Layer 6 of a small transformer language model trained on English Wikipedia (10 layers, counted from 0, width 128).
A neuron adds its activation times its output weights to the MLP's output. To switch it off is to set its activation to zero at one token and run the rest of the model.

Output weights of the MLP neurons that the questions are about. A number n stands for (n - 500) times 0.00058.
n61: 571,352,542,282,701,586,643,486,647,431,567,642,284,685,390,772,699,465,621,560,451,763,476,197,380,460,572,520,611,433,703,467,733,316,414,407,637,374,447,564,522,459,719,428,431,424,434,565,518,715,607,610,305,431,492,465,229,25,272,622,538,466,611,418,285,782,438,468,878,536,338,439,406,377,425,398,407,857,450,618,534,588,683,379,341,157,579,633,684,491,525,911,556,529,580,611,449,426,299,201,344,679,554,444,439,390,567,541,399,386,486,674,583,664,621,509,570,332,450,413,359,545,714,378,629,552,601,309
n85: 418,372,496,564,402,649,772,472,658,507,452,410,765,522,559,471,449,459,562,574,515,363,455,696,500,492,713,408,535,349,391,492,472,581,688,531,545,587,306,377,659,659,688,726,490,312,441,667,604,728,492,536,503,535,664,308,555,378,492,245,464,457,374,751,620,444,396,227,343,429,357,303,244,700,283,668,792,482,375,589,482,574,455,441,414,484,496,541,475,400,305,463,485,486,414,465,426,311,482,415,449,583,504,516,445,653,136,407,558,357,551,627,639,638,659,363,346,444,542,581,512,583,358,401,567,520,404,352
n119: 637,571,420,543,551,326,596,739,437,656,560,339,586,359,212,338,699,525,723,496,539,556,290,429,572,237,630,415,598,491,679,312,532,553,226,469,472,595,572,325,669,457,635,461,469,723,584,413,631,765,584,344,516,443,561,538,724,192,637,383,564,553,674,652,480,555,670,619,516,303,540,600,558,363,464,214,261,479,691,520,687,292,101,670,487,646,290,443,714,602,369,479,488,535,722,407,348,624,717,471,568,576,402,728,743,488,366,492,452,255,411,416,323,246,737,474,653,210,403,588,459,582,462,540,364,496,566,459
n203: 253,341,417,397,519,782,366,552,510,547,406,537,568,316,645,540,541,346,551,730,614,308,326,552,753,565,315,324,639,408,476,735,592,512,735,353,309,527,375,714,425,469,384,722,531,572,463,511,519,249,608,687,642,414,377,449,424,530,226,537,326,392,258,415,565,624,402,586,569,371,469,648,157,229,507,527,341,500,350,511,449,555,585,512,476,692,470,513,591,515,546,507,352,409,496,541,381,665,511,500,661,589,338,389,411,475,403,336,586,621,551,253,594,570,584,485,328,447,464,551,580,523,310,697,528,744,477,443
n209: 545,195,547,752,419,393,470,414,493,278,618,712,410,520,495,429,602,220,414,293,532,549,845,547,423,345,290,320,720,308,485,428,538,437,340,606,455,484,427,600,540,562,452,627,452,388,636,386,476,440,180,657,387,671,562,586,500,492,712,475,340,335,718,657,705,661,408,292,356,504,504,591,734,785,451,582,569,343,624,496,755,315,519,751,730,451,388,509,523,580,421,512,504,589,569,513,470,663,710,364,496,441,646,555,671,434,293,336,575,759,470,283,748,579,537,652,363,517,584,462,479,557,289,554,735,543,350,404
n282: 272,507,673,500,454,536,587,548,551,516,493,519,606,582,474,481,412,282,550,449,581,597,479,563,474,379,493,692,592,336,464,514,585,305,514,497,448,743,555,333,468,520,433,556,556,710,584,585,400,490,411,367,500,587,605,714,538,532,598,650,486,463,561,573,586,413,394,647,455,389,392,541,486,587,783,380,477,686,636,420,534,557,500,633,404,464,330,464,469,445,582,676,437,372,549,258,507,362,590,330,524,377,575,589,379,426,391,497,377,548,459,366,665,433,320,639,586,637,359,470,208,474,520,583,649,500,513,793

Each question names a token from some text and the token that comes next. It shows the activations a of the neurons there, in the order above. A number n stands for (n - 500) times 0.051.

Then comes g, the gradient of the next token's log-probability with respect to the MLP's output, scaled to length 1. A neuron's effect is roughly proportional to its activation times (output weights . g). A number n stands for (n - 500) times 0.00078.

" he", then " been"
a: 491,495,503,501,500,495
g: 687,383,360,472,557,450,435,476,452,655,390,584,439,590,606,485,691,405,479,593,579,562,438,615,677,552,251,535,512,540,539,658,533,630,616,440,308,624,517,554,552,666,458,604,459,422,537,296,473,657,468,566,399,423,428,361,550,565,299,528,341,487,316,650,571,591,600,576,508,497,323,433,372,422,422,307,545,376,866,489,482,447,335,346,464,405,355,618,394,307,607,457,488,657,463,309,575,543,544,229,497,581,429,622,652,560,301,286,371,558,559,358,537,545,628,508,356,512,365,588,416,356,613,524,395,446,595,495
Which neuron, switched off, raises the next token's probability most? n85

"O", then "ff"
a: 504,505,505,501,520,503
g: 517,391,515,471,557,489,428,737,393,482,460,517,473,287,538,389,714,413,559,482,540,482,658,387,475,470,612,846,594,420,520,520,523,587,298,647,570,463,585,687,450,546,497,490,438,472,480,418,397,401,617,482,567,310,588,459,404,548,694,398,382,603,666,384,362,731,496,466,558,536,423,476,598,482,421,565,602,411,557,750,359,499,536,478,521,475,547,522,721,740,725,452,353,517,422,505,597,549,724,594,677,373,631,671,517,567,619,429,579,630,394,756,481,314,581,487,199,389,552,457,559,507,463,666,587,525,379,428
Switching off which neuron hurts the next token most? n209

"”", then "\n"
a: 496,503,499,497,506,691
g: 485,117,390,414,544,288,387,385,594,437,502,710,403,591,330,453,535,493,371,506,550,477,550,495,526,539,409,467,508,321,390,753,502,697,612,481,444,601,415,399,377,388,543,529,547,587,494,536,351,574,522,456,278,510,475,441,511,372,647,603,422,569,314,509,374,540,425,620,485,472,541,553,646,328,367,629,672,493,834,606,475,406,492,510,541,534,341,583,599,350,510,778,707,539,617,396,560,458,492,410,380,494,396,442,577,586,647,505,320,617,687,501,508,285,499,344,397,670,619,693,427,472,626,514,582,537,519,508
Switching off which neuron hurts the next token most? n282

"as", then " Earl"
a: 500,501,488,512,501,499
g: 454,562,561,657,453,400,591,544,521,571,537,350,619,654,279,542,526,554,462,472,540,536,378,502,441,406,516,605,346,410,462,574,472,593,607,400,482,342,565,552,574,405,552,216,529,640,350,300,516,781,419,379,568,630,581,606,444,427,533,471,723,386,550,480,615,454,695,540,676,440,500,321,380,356,581,592,533,515,311,361,441,438,289,548,599,635,745,465,490,715,556,471,454,721,351,658,562,380,466,324,485,612,509,644,407,597,412,610,488,599,633,420,383,498,342,554,615,331,699,448,369,473,521,411,718,568,504,288
Which neuron, switched off, raises the next token's probability most? n203

" –", then " 4"
a: 496,493,500,499,500,511
g: 532,434,468,559,280,500,380,609,437,423,601,585,590,458,390,445,692,428,454,358,452,291,667,428,649,543,367,568,484,660,668,474,440,740,462,553,564,541,535,520,500,422,308,739,409,568,656,549,306,477,593,547,378,577,530,409,448,570,592,546,503,535,448,605,595,627,605,478,470,416,318,657,590,334,413,626,250,536,854,555,520,508,562,563,535,566,706,464,683,475,545,384,555,544,493,536,703,367,452,450,579,284,388,404,721,519,527,638,495,643,562,437,450,280,186,554,574,421,463,510,569,482,505,570,503,453,451,735
Switching off which neuron hurts the next token most? n85

"14", then "."
a: 491,498,501,495,501,501
g: 508,610,674,301,423,599,493,627,391,447,605,524,697,441,403,636,625,455,491,512,417,555,706,484,696,609,598,390,513,431,559,525,449,233,710,187,498,341,420,392,541,484,482,639,321,297,413,475,406,120,464,398,421,662,427,391,597,345,457,394,482,511,498,660,355,435,629,541,579,342,463,596,597,405,404,738,558,649,501,398,557,501,650,645,455,562,652,632,515,485,394,429,450,401,472,547,383,427,686,647,531,476,561,479,409,515,621,584,476,411,519,617,477,399,689,308,443,603,614,570,467,645,587,588,464,483,463,613
Which neuron, switched off, raises the next token's probability most? n203

"el", then ","
a: 500,488,498,503,499,496
g: 727,578,439,554,479,631,560,370,641,466,431,544,380,616,602,496,715,635,455,412,598,530,366,482,799,598,332,690,376,385,463,559,493,511,478,414,350,355,469,551,342,565,439,732,637,608,583,362,319,717,532,589,671,491,565,550,342,384,421,357,591,670,409,466,578,615,527,584,289,592,534,643,560,397,569,329,715,474,493,474,373,580,495,398,611,532,485,426,380,695,544,430,403,539,565,464,631,485,482,325,752,363,549,453,608,425,275,578,505,522,451,677,456,358,362,551,638,292,584,522,506,464,635,434,510,421,554,658
Switching off which neuron hurts the next token most? n85

" Le", then "ad"
a: 496,485,500,498,491,501
g: 364,439,541,455,401,519,573,445,554,457,577,571,386,476,541,575,349,454,372,244,571,530,485,375,250,483,517,717,423,461,543,355,252,566,567,215,246,431,453,416,337,509,427,462,590,652,391,413,479,510,476,606,413,622,499,563,377,481,509,595,621,561,596,465,521,616,417,626,363,821,532,408,609,596,399,612,439,550,624,495,424,557,582,541,545,509,538,563,573,249,540,590,725,661,462,439,331,464,434,636,315,659,297,335,378,277,535,463,659,538,362,644,468,561,435,524,470,326,479,426,577,598,688,463,342,460,645,594
Switching off which neuron hurts the next token most? n85

"el", then "ly"
a: 501,499,496,502,498,501
g: 420,617,357,609,568,509,386,611,588,485,409,458,525,524,510,492,645,535,580,485,510,552,52,539,534,674,321,590,565,454,465,566,608,605,549,509,320,370,407,653,458,615,501,445,574,574,427,594,506,469,513,388,329,603,586,308,533,349,618,648,274,351,389,205,563,464,451,575,369,438,544,471,252,209,522,451,617,465,310,491,530,662,473,509,423,504,608,303,515,497,561,509,587,403,653,389,507,434,512,477,341,526,501,448,373,537,460,578,339,556,299,263,399,422,511,596,546,339,310,507,633,515,411,620,393,428,354,616
Switching off which neuron hurts the next token most? n203

" B", then "ian"
a: 497,500,512,499,497,499
g: 703,275,387,681,532,441,573,654,575,623,459,558,639,437,374,330,606,727,692,299,432,675,462,578,522,420,516,445,417,602,422,494,531,527,581,418,499,333,586,481,751,413,402,591,383,452,550,554,574,547,564,528,601,600,629,459,385,460,673,402,392,600,414,597,429,381,519,511,602,475,217,770,436,550,497,353,576,466,487,449,431,488,644,419,647,560,351,664,552,614,563,738,563,480,532,437,460,513,464,406,535,378,522,408,172,451,185,570,602,459,510,376,696,540,561,572,523,515,395,559,263,517,561,524,319,441,446,467
Switching off which neuron hurts the next token most? n119